Layer 7 of a small transformer language model trained on English Wikipedia (10 layers, counted from 0, width 64).
Take only the direct path to the model's output, skipping the later layers: a vector added to the residual stream pushes a token's score in proportion to its dot product with that token's output vector.

Output vectors of the tokens that the questions are about. A number n stands for (n - 128) times 0.014.
" not": 152, 107, 150, 146, 148, 150, 69, 171, 80, 143, 139, 125, 145, 154, 124, 92, 99, 127, 161, 165, 89, 122, 65, 96, 153, 130, 70, 149, 106, 93, 102, 137, 187, 132, 76, 84, 88, 170, 137, 79, 144, 160, 106, 121, 147, 103, 112, 148, 152, 129, 119, 180, 126, 165, 127, 134, 173, 166, 88, 86, 115, 150, 166, 120
"on": 135, 164, 161, 129, 125, 123, 131, 108, 106, 175, 100, 122, 126, 86, 117, 109, 132, 132, 118, 132, 159, 140, 97, 112, 158, 218, 155, 100, 224, 72, 128, 104, 96, 93, 144, 145, 179, 131, 118, 111, 170, 72, 102, 138, 93, 115, 164, 139, 170, 142, 181, 196, 83, 104, 153, 121, 148, 68, 158, 106, 141, 179, 99, 105
" who": 149, 133, 115, 97, 78, 110, 58, 199, 80, 102, 161, 139, 156, 123, 160, 54, 149, 168, 149, 175, 110, 117, 102, 56, 136, 134, 110, 170, 147, 130, 106, 96, 190, 116, 110, 99, 109, 119, 179, 102, 139, 114, 90, 78, 174, 163, 158, 91, 152, 118, 111, 200, 124, 186, 149, 138, 196, 154, 86, 141, 165, 87, 122, 138
"The": 149, 108, 142, 148, 125, 78, 41, 130, 107, 99, 119, 134, 81, 65, 128, 117, 98, 131, 194, 145, 102, 167, 79, 136, 135, 196, 135, 93, 116, 148, 93, 123, 118, 82, 73, 117, 70, 64, 106, 71, 173, 154, 133, 98, 104, 142, 85, 101, 177, 122, 119, 125, 152, 172, 169, 138, 133, 123, 174, 73, 147, 93, 117, 144
"art": 68, 124, 139, 116, 147, 210, 128, 176, 71, 114, 207, 80, 58, 85, 167, 80, 117, 154, 154, 168, 177, 106, 131, 148, 123, 188, 99, 150, 169, 191, 116, 119, 155, 57, 195, 158, 131, 120, 210, 140, 157, 156, 152, 135, 96, 148, 162, 53, 177, 80, 104, 162, 126, 91, 156, 126, 108, 193, 167, 93, 152, 170, 126, 107
"port": 111, 115, 191, 102, 101, 108, 121, 147, 175, 79, 128, 136, 106, 46, 86, 93, 105, 147, 206, 154, 107, 137, 121, 113, 165, 135, 148, 115, 169, 123, 144, 156, 207, 96, 127, 152, 41, 110, 127, 77, 157, 95, 175, 176, 95, 121, 65, 70, 196, 213, 126, 138, 155, 211, 123, 139, 146, 109, 107, 153, 190, 14, 192, 66
"ts": 126, 37, 214, 209, 167, 189, 119, 189, 113, 148, 139, 140, 153, 31, 74, 89, 46, 158, 92, 197, 125, 222, 96, 128, 66, 155, 77, 186, 176, 141, 119, 198, 133, 131, 135, 134, 97, 63, 213, 83, 192, 159, 130, 136, 136, 170, 87, 100, 94, 110, 97, 99, 188, 170, 234, 135, 220, 192, 105, 132, 105, 162, 189, 142
"uring": 67, 183, 104, 141, 148, 12, 102, 166, 22, 91, 137, 89, 79, 70, 118, 47, 108, 151, 153, 172, 190, 160, 86, 55, 166, 149, 152, 150, 77, 84, 99, 195, 147, 93, 91, 121, 88, 63, 243, 7, 92, 155, 167, 99, 53, 119, 115, 119, 151, 128, 136, 178, 67, 177, 76, 143, 153, 154, 69, 78, 154, 199, 169, 157
"ph": 32, 48, 178, 86, 100, 152, 94, 185, 102, 148, 110, 119, 125, 41, 97, 110, 77, 129, 149, 107, 121, 111, 207, 62, 164, 193, 83, 166, 189, 132, 143, 129, 207, 124, 131, 144, 95, 178, 198, 94, 157, 128, 155, 134, 125, 82, 75, 93, 92, 144, 150, 113, 115, 185, 90, 147, 187, 108, 165, 93, 121, 48, 99, 148
"clud": 158, 54, 196, 101, 184, 97, 56, 192, 128, 129, 162, 113, 98, 49, 101, 76, 92, 134, 121, 226, 52, 101, 130, 44, 147, 123, 47, 111, 141, 145, 74, 197, 160, 51, 156, 102, 11, 85, 209, 146, 151, 185, 162, 92, 115, 86, 88, 115, 216, 141, 85, 110, 145, 121, 142, 153, 236, 201, 70, 156, 141, 128, 175, 122
"ing": 96, 213, 182, 116, 100, 139, 125, 147, 160, 112, 67, 138, 129, 28, 134, 178, 149, 157, 137, 154, 128, 153, 92, 152, 106, 50, 152, 118, 84, 70, 136, 139, 108, 138, 102, 104, 126, 171, 129, 66, 140, 135, 84, 138, 99, 115, 114, 138, 154, 178, 135, 191, 102, 111, 84, 121, 164, 115, 116, 96, 95, 147, 117, 135
"ain": 103, 170, 189, 156, 114, 197, 102, 106, 175, 151, 180, 39, 83, 46, 88, 139, 151, 150, 115, 171, 149, 186, 181, 137, 240, 110, 113, 139, 58, 160, 191, 167, 126, 92, 139, 135, 129, 85, 177, 119, 98, 176, 116, 155, 134, 168, 157, 98, 151, 161, 135, 176, 127, 177, 125, 127, 129, 176, 130, 104, 145, 103, 115, 130
" as": 114, 134, 106, 88, 137, 157, 102, 117, 129, 101, 154, 124, 134, 151, 169, 58, 99, 160, 108, 139, 148, 142, 113, 100, 172, 130, 119, 111, 117, 128, 80, 124, 163, 170, 129, 104, 85, 166, 176, 80, 124, 131, 126, 127, 174, 127, 118, 138, 114, 83, 152, 208, 129, 158, 107, 130, 137, 134, 111, 126, 142, 111, 164, 145
"ave": 132, 142, 127, 186, 202, 111, 151, 123, 172, 137, 205, 137, 95, 72, 125, 92, 53, 171, 163, 210, 130, 129, 89, 63, 141, 144, 134, 209, 133, 55, 176, 146, 154, 121, 83, 86, 98, 70, 170, 114, 213, 239, 165, 118, 153, 181, 153, 85, 235, 147, 105, 180, 92, 174, 149, 132, 136, 196, 105, 96, 154, 145, 163, 138
" two": 139, 87, 204, 157, 154, 112, 82, 116, 99, 114, 148, 111, 110, 139, 108, 72, 98, 160, 137, 139, 121, 141, 104, 118, 132, 99, 89, 162, 93, 159, 84, 172, 136, 172, 74, 114, 110, 146, 125, 97, 96, 119, 94, 123, 152, 186, 116, 125, 159, 90, 132, 180, 119, 173, 114, 145, 127, 165, 95, 100, 126, 104, 115, 116
"er": 155, 188, 164, 176, 107, 161, 163, 99, 44, 142, 102, 111, 141, 102, 152, 183, 69, 121, 142, 162, 159, 100, 141, 168, 174, 99, 174, 117, 49, 129, 169, 117, 160, 85, 184, 166, 72, 170, 132, 166, 128, 91, 88, 130, 101, 121, 114, 115, 176, 119, 147, 168, 153, 86, 103, 119, 142, 126, 114, 128, 141, 188, 104, 100
"ly": 123, 71, 139, 124, 183, 93, 108, 156, 129, 148, 132, 126, 92, 26, 126, 21, 133, 131, 122, 126, 92, 86, 52, 159, 58, 120, 85, 194, 93, 159, 130, 136, 143, 180, 218, 138, 127, 207, 159, 137, 97, 124, 158, 161, 126, 96, 70, 192, 120, 61, 112, 138, 178, 151, 171, 126, 71, 143, 59, 92, 102, 140, 136, 157
"ons": 128, 178, 180, 134, 83, 109, 129, 121, 95, 170, 74, 135, 92, 77, 150, 108, 115, 134, 102, 149, 138, 134, 90, 51, 157, 198, 89, 132, 204, 85, 106, 139, 189, 86, 88, 154, 158, 129, 159, 111, 126, 104, 124, 172, 34, 105, 80, 108, 146, 155, 159, 191, 92, 157, 121, 134, 175, 84, 160, 86, 151, 228, 75, 124
"ge": 208, 119, 154, 154, 137, 102, 117, 78, 165, 131, 137, 76, 138, 87, 129, 144, 12, 130, 190, 206, 75, 109, 124, 42, 146, 217, 149, 190, 131, 151, 115, 91, 222, 179, 159, 121, 107, 145, 132, 119, 146, 193, 64, 80, 194, 85, 67, 111, 198, 170, 90, 100, 148, 174, 114, 148, 113, 165, 133, 156, 53, 140, 140, 139
"oc": 127, 188, 117, 147, 194, 134, 129, 138, 139, 128, 153, 122, 82, 77, 117, 120, 159, 129, 95, 135, 126, 114, 130, 157, 99, 115, 79, 99, 90, 147, 170, 117, 174, 105, 128, 171, 149, 135, 162, 119, 91, 117, 115, 124, 81, 90, 137, 147, 194, 99, 206, 173, 93, 139, 100, 130, 221, 139, 168, 150, 165, 133, 93, 149

Output weights of attention head 0. The head adds the sum of these rows, row i times number i of z. A number n stands for (n - 128) times 0.0069.
o0: 129, 136, 130, 91, 115, 98, 136, 142, 131, 131, 83, 127, 130, 143, 162, 130, 127, 170, 118, 152, 75, 142, 125, 103, 83, 117, 115, 175, 97, 115, 74, 125, 155, 137, 109, 55, 95, 134, 116, 137, 187, 185, 84, 134, 111, 152, 140, 121, 120, 110, 111, 147, 94, 125, 139, 122, 105, 88, 97, 127, 149, 137, 138, 140
o1: 112, 63, 130, 153, 125, 121, 117, 129, 177, 82, 138, 119, 114, 127, 185, 105, 120, 97, 123, 183, 109, 138, 146, 154, 107, 109, 123, 159, 123, 139, 181, 122, 160, 123, 128, 105, 163, 150, 93, 122, 122, 112, 125, 117, 143, 137, 155, 103, 142, 147, 163, 138, 109, 95, 117, 46, 118, 144, 112, 196, 147, 134, 117, 180
o2: 142, 105, 126, 106, 110, 138, 126, 136, 133, 161, 115, 161, 125, 118, 62, 138, 129, 110, 106, 143, 146, 155, 177, 104, 95, 118, 122, 117, 162, 169, 81, 147, 138, 93, 168, 143, 78, 92, 135, 128, 131, 86, 161, 97, 154, 137, 139, 136, 104, 161, 80, 133, 117, 143, 112, 105, 118, 143, 147, 153, 149, 112, 116, 130
o3: 148, 147, 115, 161, 122, 165, 148, 108, 138, 150, 146, 134, 131, 154, 175, 83, 148, 154, 139, 121, 132, 124, 141, 112, 169, 93, 128, 121, 128, 121, 144, 145, 85, 117, 119, 170, 116, 92, 122, 117, 127, 121, 131, 131, 141, 106, 110, 135, 96, 128, 132, 168, 157, 134, 137, 112, 89, 154, 109, 149, 136, 77, 101, 92
o4: 149, 199, 162, 90, 132, 143, 117, 171, 157, 120, 144, 133, 133, 148, 132, 80, 114, 156, 132, 136, 121, 136, 89, 137, 120, 135, 101, 161, 132, 141, 149, 106, 108, 118, 143, 145, 107, 103, 115, 127, 95, 78, 189, 164, 137, 96, 183, 168, 199, 111, 125, 139, 150, 139, 112, 134, 134, 88, 136, 167, 178, 157, 177, 135
o5: 106, 135, 126, 133, 123, 165, 145, 159, 129, 134, 128, 119, 116, 117, 136, 85, 110, 131, 122, 129, 141, 153, 170, 107, 115, 158, 84, 177, 97, 177, 87, 104, 177, 129, 106, 163, 127, 123, 145, 137, 102, 140, 158, 117, 121, 73, 123, 85, 121, 180, 204, 105, 134, 145, 116, 119, 144, 115, 147, 143, 124, 132, 120, 103
o6: 165, 145, 168, 120, 90, 123, 186, 109, 131, 110, 128, 157, 146, 109, 137, 113, 142, 122, 157, 124, 105, 137, 123, 106, 125, 114, 105, 117, 126, 93, 160, 116, 168, 142, 126, 91, 123, 165, 110, 95, 127, 65, 113, 77, 132, 137, 135, 140, 108, 158, 183, 126, 120, 141, 146, 76, 126, 158, 158, 163, 115, 134, 141, 123
o7: 120, 117, 131, 135, 73, 88, 117, 149, 103, 154, 191, 95, 87, 158, 91, 154, 126, 157, 139, 158, 126, 157, 95, 136, 124, 148, 125, 179, 134, 128, 95, 130, 124, 117, 90, 131, 100, 125, 121, 121, 102, 147, 101, 107, 146, 92, 101, 109, 82, 104, 117, 143, 138, 120, 143, 7, 107, 123, 90, 104, 143, 135, 145, 152
o8: 131, 107, 104, 136, 120, 180, 115, 147, 92, 149, 155, 120, 169, 84, 75, 112, 117, 119, 163, 130, 86, 146, 136, 156, 135, 138, 95, 88, 141, 159, 140, 156, 109, 100, 123, 110, 152, 116, 101, 131, 117, 147, 68, 116, 102, 104, 106, 106, 131, 87, 126, 130, 156, 112, 142, 126, 156, 135, 118, 129, 130, 138, 121, 141
o9: 120, 104, 115, 143, 133, 139, 102, 139, 148, 146, 116, 96, 157, 98, 108, 141, 148, 103, 126, 129, 131, 138, 160, 128, 121, 103, 144, 166, 139, 163, 130, 121, 100, 158, 117, 107, 137, 127, 99, 102, 95, 133, 144, 94, 75, 137, 136, 116, 131, 73, 73, 104, 123, 131, 122, 131, 116, 169, 109, 62, 92, 156, 140, 92
o10: 100, 122, 95, 109, 128, 124, 213, 136, 132, 121, 128, 158, 131, 134, 103, 143, 128, 126, 133, 151, 138, 96, 112, 133, 89, 138, 142, 97, 115, 175, 135, 159, 125, 127, 123, 123, 114, 109, 150, 121, 103, 101, 144, 117, 95, 192, 97, 108, 148, 151, 115, 146, 77, 121, 100, 106, 140, 107, 110, 114, 102, 105, 141, 131
o11: 154, 95, 128, 105, 135, 95, 115, 145, 117, 142, 120, 136, 139, 96, 115, 126, 129, 126, 107, 100, 83, 116, 121, 156, 122, 145, 116, 150, 94, 166, 132, 127, 127, 128, 105, 106, 116, 100, 116, 106, 127, 158, 115, 123, 169, 86, 122, 106, 155, 81, 119, 147, 92, 124, 151, 182, 99, 124, 113, 136, 100, 99, 212, 117
o12: 127, 123, 151, 164, 101, 124, 165, 163, 124, 129, 124, 162, 137, 147, 101, 134, 173, 142, 122, 131, 139, 151, 119, 119, 131, 123, 121, 153, 145, 143, 68, 141, 136, 140, 102, 141, 155, 76, 136, 132, 121, 136, 85, 137, 162, 155, 161, 134, 128, 146, 124, 153, 138, 163, 145, 111, 156, 102, 89, 100, 106, 153, 87, 148
o13: 126, 111, 129, 176, 107, 124, 81, 118, 118, 156, 133, 132, 107, 139, 122, 133, 128, 87, 94, 162, 139, 127, 119, 122, 125, 129, 159, 151, 144, 146, 97, 115, 151, 122, 112, 108, 170, 105, 151, 129, 140, 163, 129, 95, 140, 121, 137, 123, 138, 125, 120, 153, 160, 128, 124, 171, 105, 108, 96, 101, 114, 159, 151, 59
o14: 165, 187, 139, 149, 103, 115, 54, 118, 173, 123, 143, 69, 109, 180, 137, 107, 126, 175, 138, 141, 121, 163, 124, 138, 133, 159, 154, 65, 113, 128, 128, 157, 93, 107, 84, 123, 96, 121, 91, 143, 151, 99, 116, 125, 119, 73, 144, 93, 115, 140, 98, 160, 137, 129, 142, 147, 107, 126, 125, 128, 115, 139, 147, 126
o15: 109, 80, 114, 113, 142, 84, 96, 161, 147, 152, 118, 104, 187, 171, 90, 117, 93, 123, 149, 144, 105, 101, 103, 150, 141, 116, 118, 152, 114, 154, 122, 171, 133, 98, 171, 85, 95, 115, 147, 83, 113, 157, 109, 173, 155, 121, 118, 129, 140, 152, 205, 153, 148, 149, 138, 222, 147, 134, 82, 102, 141, 180, 149, 116
o16: 102, 99, 106, 180, 137, 116, 172, 147, 121, 169, 155, 212, 126, 98, 82, 111, 100, 151, 142, 115, 71, 123, 100, 124, 136, 156, 130, 137, 118, 95, 134, 114, 101, 97, 113, 126, 123, 114, 139, 194, 103, 127, 112, 75, 157, 147, 132, 123, 149, 141, 149, 165, 102, 142, 203, 147, 131, 158, 164, 136, 112, 128, 99, 112
o17: 138, 142, 131, 122, 129, 114, 112, 134, 110, 127, 154, 172, 109, 161, 120, 103, 128, 119, 161, 131, 87, 122, 126, 155, 139, 130, 154, 171, 87, 178, 133, 94, 128, 103, 121, 108, 148, 115, 120, 140, 80, 111, 87, 120, 142, 121, 125, 156, 102, 150, 99, 120, 130, 139, 118, 85, 108, 155, 126, 91, 114, 137, 139, 112
o18: 85, 143, 168, 166, 111, 154, 118, 162, 169, 133, 116, 114, 146, 130, 126, 114, 107, 80, 126, 132, 107, 100, 149, 94, 86, 127, 156, 142, 157, 110, 112, 139, 94, 95, 136, 128, 116, 86, 118, 180, 99, 175, 150, 110, 116, 118, 125, 88, 136, 124, 142, 91, 106, 137, 119, 86, 150, 92, 143, 125, 83, 131, 125, 129
o19: 92, 109, 114, 122, 152, 130, 117, 130, 159, 148, 134, 107, 113, 79, 151, 125, 141, 136, 120, 134, 150, 122, 161, 107, 118, 101, 125, 127, 97, 120, 177, 154, 118, 128, 106, 96, 130, 85, 110, 166, 140, 117, 172, 121, 99, 130, 106, 146, 104, 98, 144, 98, 138, 124, 73, 109, 162, 143, 112, 132, 112, 134, 76, 140
o20: 107, 123, 158, 139, 138, 142, 154, 105, 134, 104, 136, 99, 143, 141, 144, 128, 133, 168, 153, 168, 141, 149, 89, 53, 120, 101, 88, 127, 143, 117, 134, 123, 130, 147, 138, 136, 116, 110, 155, 122, 139, 151, 120, 106, 166, 92, 101, 92, 109, 94, 139, 109, 123, 126, 63, 136, 150, 137, 106, 88, 149, 109, 124, 144
o21: 133, 144, 112, 116, 91, 149, 80, 122, 135, 163, 142, 135, 106, 92, 149, 120, 121, 137, 106, 132, 130, 166, 179, 126, 141, 151, 135, 158, 112, 91, 124, 98, 102, 114, 162, 214, 117, 182, 186, 178, 117, 90, 93, 91, 129, 159, 119, 133, 71, 101, 138, 113, 110, 117, 143, 116, 111, 150, 182, 85, 128, 107, 163, 109
o22: 166, 143, 149, 121, 130, 138, 170, 115, 126, 152, 107, 105, 138, 140, 137, 189, 97, 122, 126, 142, 130, 96, 169, 130, 136, 158, 155, 138, 137, 120, 130, 150, 168, 115, 123, 112, 146, 128, 156, 113, 127, 135, 109, 116, 109, 116, 152, 144, 113, 140, 155, 109, 107, 111, 121, 53, 113, 136, 158, 86, 106, 113, 113, 154
o23: 139, 130, 134, 153, 86, 124, 119, 75, 168, 131, 111, 115, 89, 96, 156, 96, 99, 151, 96, 102, 125, 109, 122, 138, 162, 103, 73, 83, 91, 98, 182, 110, 149, 137, 105, 134, 143, 132, 131, 126, 104, 146, 78, 126, 118, 126, 116, 132, 155, 83, 111, 148, 123, 156, 125, 143, 169, 140, 197, 132, 101, 139, 135, 128
o24: 131, 96, 133, 182, 157, 157, 122, 125, 105, 122, 113, 126, 132, 107, 85, 149, 121, 127, 151, 119, 113, 134, 116, 87, 111, 178, 136, 133, 116, 169, 121, 114, 73, 124, 106, 130, 131, 136, 105, 129, 174, 68, 104, 137, 170, 111, 127, 121, 118, 179, 102, 115, 87, 160, 96, 144, 101, 113, 155, 132, 129, 102, 101, 148
o25: 86, 166, 88, 145, 128, 160, 176, 150, 162, 111, 126, 165, 117, 135, 165, 115, 72, 110, 133, 140, 130, 174, 118, 159, 101, 123, 129, 129, 121, 134, 146, 109, 166, 149, 156, 191, 132, 171, 145, 111, 120, 117, 130, 106, 98, 86, 96, 129, 152, 121, 126, 113, 110, 156, 122, 106, 108, 145, 140, 109, 104, 142, 108, 115
o26: 117, 150, 127, 140, 94, 154, 114, 163, 85, 105, 93, 106, 133, 90, 131, 150, 147, 141, 133, 119, 131, 127, 142, 132, 128, 165, 123, 120, 138, 112, 160, 136, 166, 135, 139, 120, 143, 126, 128, 133, 126, 147, 112, 129, 142, 156, 96, 106, 141, 126, 128, 159, 144, 127, 104, 138, 166, 165, 129, 148, 81, 129, 119, 104
o27: 161, 146, 152, 166, 137, 90, 74, 144, 110, 180, 137, 136, 127, 145, 126, 97, 147, 202, 111, 119, 134, 135, 72, 137, 126, 143, 94, 146, 96, 127, 95, 117, 120, 118, 100, 132, 117, 149, 109, 113, 136, 138, 146, 112, 114, 145, 137, 94, 141, 119, 126, 167, 102, 184, 156, 135, 120, 184, 142, 111, 81, 120, 119, 145
o28: 119, 138, 173, 139, 117, 130, 105, 129, 123, 191, 98, 126, 92, 100, 143, 153, 134, 106, 122, 122, 110, 65, 126, 150, 142, 157, 127, 115, 136, 142, 122, 124, 108, 105, 95, 113, 148, 163, 83, 93, 181, 142, 127, 120, 79, 120, 127, 142, 97, 187, 69, 93, 109, 135, 104, 157, 129, 163, 144, 110, 136, 154, 133, 138
o29: 130, 155, 142, 117, 100, 104, 164, 110, 163, 136, 114, 126, 160, 104, 100, 111, 163, 172, 124, 117, 122, 128, 145, 161, 80, 67, 126, 159, 108, 153, 117, 193, 126, 76, 111, 178, 139, 129, 83, 139, 121, 98, 154, 141, 79, 80, 132, 122, 122, 121, 169, 81, 163, 121, 133, 128, 113, 134, 125, 108, 132, 170, 151, 90
o30: 112, 118, 102, 115, 120, 140, 75, 80, 136, 126, 135, 139, 127, 94, 114, 134, 169, 130, 99, 165, 176, 137, 134, 151, 75, 114, 140, 140, 72, 102, 111, 114, 183, 100, 90, 111, 74, 182, 115, 116, 99, 121, 124, 152, 177, 90, 133, 149, 156, 107, 132, 139, 181, 102, 109, 103, 144, 131, 120, 111, 144, 77, 102, 156
o31: 176, 119, 150, 83, 102, 147, 128, 145, 143, 119, 116, 120, 147, 120, 123, 104, 155, 116, 114, 130, 151, 115, 141, 139, 80, 175, 104, 120, 103, 140, 104, 145, 175, 49, 117, 139, 155, 99, 73, 121, 79, 125, 147, 94, 132, 96, 148, 117, 101, 130, 161, 119, 99, 159, 95, 161, 123, 96, 108, 138, 173, 148, 119, 157

Each question shows a token from some text and the vector z that the head gathered there. A number n stands for (n - 128) times 0.024.

"ar": 116, 107, 143, 153, 129, 150, 103, 134, 111, 118, 114, 132, 126, 116, 110, 129, 113, 151, 186, 146, 111, 146, 131, 99, 99, 104, 129, 124, 127, 144, 97, 104
Which of these tokens does it push down most? " not"

"n": 141, 115, 133, 118, 104, 113, 120, 128, 133, 138, 109, 125, 127, 137, 130, 115, 169, 138, 130, 98, 134, 161, 140, 144, 138, 116, 126, 147, 113, 110, 130, 96
Which of these tokens does it push down most? "port"

"I": 134, 139, 114, 150, 115, 85, 172, 101, 115, 98, 117, 118, 86, 105, 160, 86, 106, 100, 109, 141, 102, 168, 149, 150, 131, 131, 130, 120, 137, 115, 139, 136
Which of these tokens does it push down most? "ts"

"a": 139, 116, 114, 127, 112, 135, 124, 119, 127, 136, 124, 159, 123, 117, 129, 104, 142, 157, 123, 118, 139, 145, 118, 129, 110, 134, 122, 106, 96, 186, 124, 109
Which of these tokens does it push up most? "ly"

"ent": 128, 137, 154, 122, 141, 159, 147, 106, 119, 99, 135, 135, 116, 122, 128, 144, 116, 77, 137, 133, 130, 109, 118, 123, 105, 124, 132, 113, 121, 118, 143, 116
Which two tokens does it push up most, strongest first? "port", "clud"

"ia": 135, 130, 153, 134, 119, 137, 151, 125, 107, 134, 147, 102, 125, 109, 120, 110, 107, 122, 136, 128, 127, 151, 134, 96, 135, 136, 118, 92, 106, 141, 112, 141
Which of these tokens does it push down most? " not"

"p": 142, 139, 95, 91, 128, 116, 136, 92, 121, 113, 141, 152, 132, 149, 142, 166, 135, 131, 124, 148, 134, 126, 119, 131, 125, 125, 118, 107, 121, 136, 122, 109
Which two tokens does it push up most, strongest first? "ave", "clud"

"le": 141, 131, 134, 122, 135, 150, 140, 140, 126, 115, 133, 138, 139, 139, 124, 127, 135, 130, 129, 106, 137, 145, 121, 92, 112, 137, 114, 119, 102, 133, 159, 120
Which three tokens does it push up most, strongest first? " who", " as", "ly"

" F": 112, 124, 130, 116, 128, 122, 124, 117, 117, 117, 139, 141, 135, 125, 108, 134, 119, 130, 129, 138, 112, 120, 160, 134, 139, 101, 131, 149, 119, 145, 129, 124
Which of these tokens does it push up most? "oc"

" d": 145, 133, 109, 130, 122, 147, 131, 120, 125, 120, 123, 145, 135, 104, 129, 152, 121, 144, 121, 124, 125, 126, 122, 128, 108, 144, 138, 139, 103, 146, 149, 107
Which of these tokens does it push up most? "ly"

"D": 141, 128, 140, 117, 133, 128, 123, 120, 122, 133, 120, 119, 112, 121, 131, 106, 164, 105, 125, 116, 123, 149, 139, 124, 153, 127, 135, 134, 132, 129, 128, 138
Which of these tokens does it push up most? "on"

" at": 136, 127, 144, 141, 128, 140, 133, 141, 122, 113, 113, 133, 147, 147, 137, 136, 139, 133, 120, 109, 141, 148, 132, 112, 123, 134, 112, 129, 101, 136, 134, 121
Which three tokens does it push up most, strongest first? " who", " as", "ts"

"b": 143, 134, 97, 99, 154, 158, 100, 96, 115, 137, 141, 91, 160, 152, 109, 140, 77, 120, 117, 125, 146, 116, 121, 121, 118, 133, 152, 105, 147, 132, 113, 157
Which two tokens does it push up most, strongest first? "ons", "uring"

"ts": 145, 157, 120, 91, 142, 161, 120, 101, 119, 119, 119, 151, 129, 119, 158, 157, 130, 114, 138, 140, 96, 88, 124, 106, 124, 98, 117, 116, 148, 115, 121, 98
Which three tokens does it push up most, strongest first? "clud", "ave", "port"

"o": 105, 115, 120, 113, 137, 160, 134, 115, 138, 116, 125, 112, 114, 139, 112, 117, 145, 128, 141, 122, 111, 140, 143, 142, 114, 147, 131, 118, 128, 121, 145, 111
Which of these tokens does it push down most? " two"

"e": 146, 130, 141, 123, 116, 149, 131, 133, 139, 123, 102, 130, 124, 131, 146, 101, 134, 134, 117, 100, 145, 187, 112, 101, 122, 143, 107, 144, 127, 139, 120, 116
Which of these tokens does it push up most? "art"

"ther": 157, 129, 162, 128, 95, 109, 119, 107, 139, 135, 117, 130, 145, 151, 130, 135, 166, 137, 134, 82, 134, 150, 138, 137, 112, 134, 137, 153, 122, 102, 111, 108
Which of these tokens does it push up most? "ts"

"ward": 141, 136, 120, 115, 141, 154, 126, 121, 121, 143, 122, 128, 155, 115, 139, 174, 122, 140, 114, 104, 132, 123, 128, 111, 116, 133, 117, 140, 110, 131, 149, 117
Which of these tokens does it push up most? " not"

"ra": 124, 124, 110, 138, 116, 146, 106, 111, 129, 146, 134, 142, 143, 130, 113, 134, 136, 126, 138, 141, 124, 146, 127, 131, 116, 119, 125, 126, 114, 123, 137, 118
Which of these tokens does it push down most? "port"

"x": 99, 130, 105, 106, 128, 135, 142, 110, 149, 106, 132, 111, 120, 128, 115, 108, 140, 131, 127, 118, 107, 140, 136, 138, 120, 141, 122, 134, 131, 129, 139, 118
Which three tokens does it push up most, strongest first? "oc", "er", "on"

"h": 105, 134, 143, 90, 119, 149, 125, 120, 162, 109, 127, 110, 153, 154, 128, 126, 116, 91, 133, 124, 131, 125, 147, 138, 137, 123, 135, 112, 137, 151, 117, 179
Which two tokens does it push up most, strongest first? "ons", "ph"

"op": 106, 138, 106, 116, 141, 152, 145, 125, 126, 117, 129, 147, 114, 154, 146, 135, 127, 126, 135, 128, 99, 127, 118, 95, 102, 120, 103, 99, 117, 120, 125, 80
Which of these tokens does it push down most? "ons"

"ing": 134, 125, 123, 136, 146, 158, 141, 100, 113, 122, 135, 143, 140, 140, 144, 135, 124, 127, 126, 125, 133, 123, 129, 124, 105, 120, 127, 113, 93, 136, 141, 119
Which of these tokens does it push down most? "The"

"se": 156, 135, 153, 117, 109, 129, 121, 126, 136, 128, 109, 151, 117, 164, 144, 92, 180, 132, 125, 105, 131, 164, 115, 138, 138, 152, 112, 145, 131, 115, 130, 104
Which of these tokens does it push up most? "ge"

"f": 136, 110, 148, 144, 131, 133, 106, 151, 107, 130, 102, 136, 121, 110, 110, 150, 114, 126, 164, 157, 100, 134, 129, 98, 85, 116, 126, 126, 133, 158, 103, 99
Which of these tokens does it push down most? "ge"

" W": 101, 133, 118, 128, 126, 134, 146, 135, 115, 124, 130, 123, 142, 150, 102, 134, 130, 134, 143, 91, 134, 113, 174, 149, 151, 100, 123, 145, 113, 132, 116, 150
Which of these tokens does it push down most? "ly"

" R": 121, 138, 129, 115, 132, 122, 127, 123, 144, 131, 121, 121, 118, 110, 104, 122, 108, 130, 134, 133, 124, 123, 139, 129, 147, 130, 135, 123, 119, 132, 120, 138
Which three tokens does it push up most, strongest first? "ph", "oc", "er"

"on": 163, 106, 119, 92, 142, 100, 109, 121, 151, 206, 134, 119, 135, 116, 146, 111, 111, 132, 132, 76, 104, 160, 145, 128, 105, 90, 123, 133, 136, 149, 138, 103
Which two tokens does it push up most, strongest first? "ing", "The"

"ard": 156, 137, 120, 129, 123, 159, 110, 138, 124, 163, 106, 125, 153, 158, 133, 129, 151, 137, 165, 117, 132, 161, 139, 117, 90, 140, 133, 114, 109, 126, 155, 116
Which of these tokens does it push down most? "port"

"or": 121, 158, 157, 124, 134, 146, 140, 135, 129, 113, 122, 132, 136, 128, 142, 129, 124, 109, 139, 116, 114, 138, 128, 93, 119, 123, 116, 132, 111, 152, 121, 122
Which three tokens does it push up most, strongest first? "port", "ts", "clud"

"ich": 108, 122, 133, 113, 135, 117, 134, 114, 135, 115, 119, 121, 124, 120, 146, 104, 113, 120, 128, 129, 103, 122, 155, 139, 153, 138, 135, 158, 164, 109, 120, 138
Which two tokens does it push up most, strongest first? "on", "ons"

"ro": 160, 120, 151, 117, 152, 118, 120, 111, 138, 116, 138, 113, 132, 89, 133, 109, 132, 123, 125, 153, 141, 109, 133, 157, 132, 139, 111, 123, 111, 149, 142, 124
Which three tokens does it push up most, strongest first? "oc", "ing", "port"

"t": 106, 129, 167, 91, 171, 164, 131, 80, 137, 111, 124, 130, 87, 131, 140, 157, 131, 41, 151, 137, 124, 99, 99, 117, 68, 99, 145, 86, 165, 125, 147, 135
Which of these tokens does it push down most? " two"

" c": 144, 138, 126, 116, 116, 136, 145, 122, 125, 106, 136, 155, 135, 123, 104, 129, 127, 139, 143, 119, 135, 137, 126, 96, 119, 129, 124, 121, 96, 163, 142, 127
Which two tokens does it push up most, strongest first? "ly", "port"

"en": 136, 145, 114, 118, 169, 113, 124, 150, 169, 136, 114, 125, 138, 101, 128, 162, 110, 116, 94, 102, 102, 116, 98, 141, 106, 105, 124, 157, 112, 162, 160, 133
Which of these tokens does it push up most? "ly"

" res": 155, 132, 127, 109, 131, 142, 156, 118, 106, 139, 122, 118, 160, 135, 135, 142, 135, 127, 127, 124, 132, 130, 146, 125, 118, 109, 104, 130, 106, 136, 138, 115
Which of these tokens does it push down most? "art"

"ic": 144, 144, 111, 117, 137, 171, 104, 129, 109, 126, 151, 119, 137, 113, 112, 158, 144, 136, 125, 128, 125, 137, 150, 103, 134, 144, 149, 120, 103, 168, 111, 142
Which of these tokens does it push down most? "The"

"fter": 160, 121, 145, 138, 132, 137, 133, 133, 145, 132, 127, 119, 152, 139, 133, 158, 163, 154, 127, 98, 127, 135, 122, 121, 127, 106, 109, 139, 97, 131, 144, 115
Which of these tokens does it push up most? " who"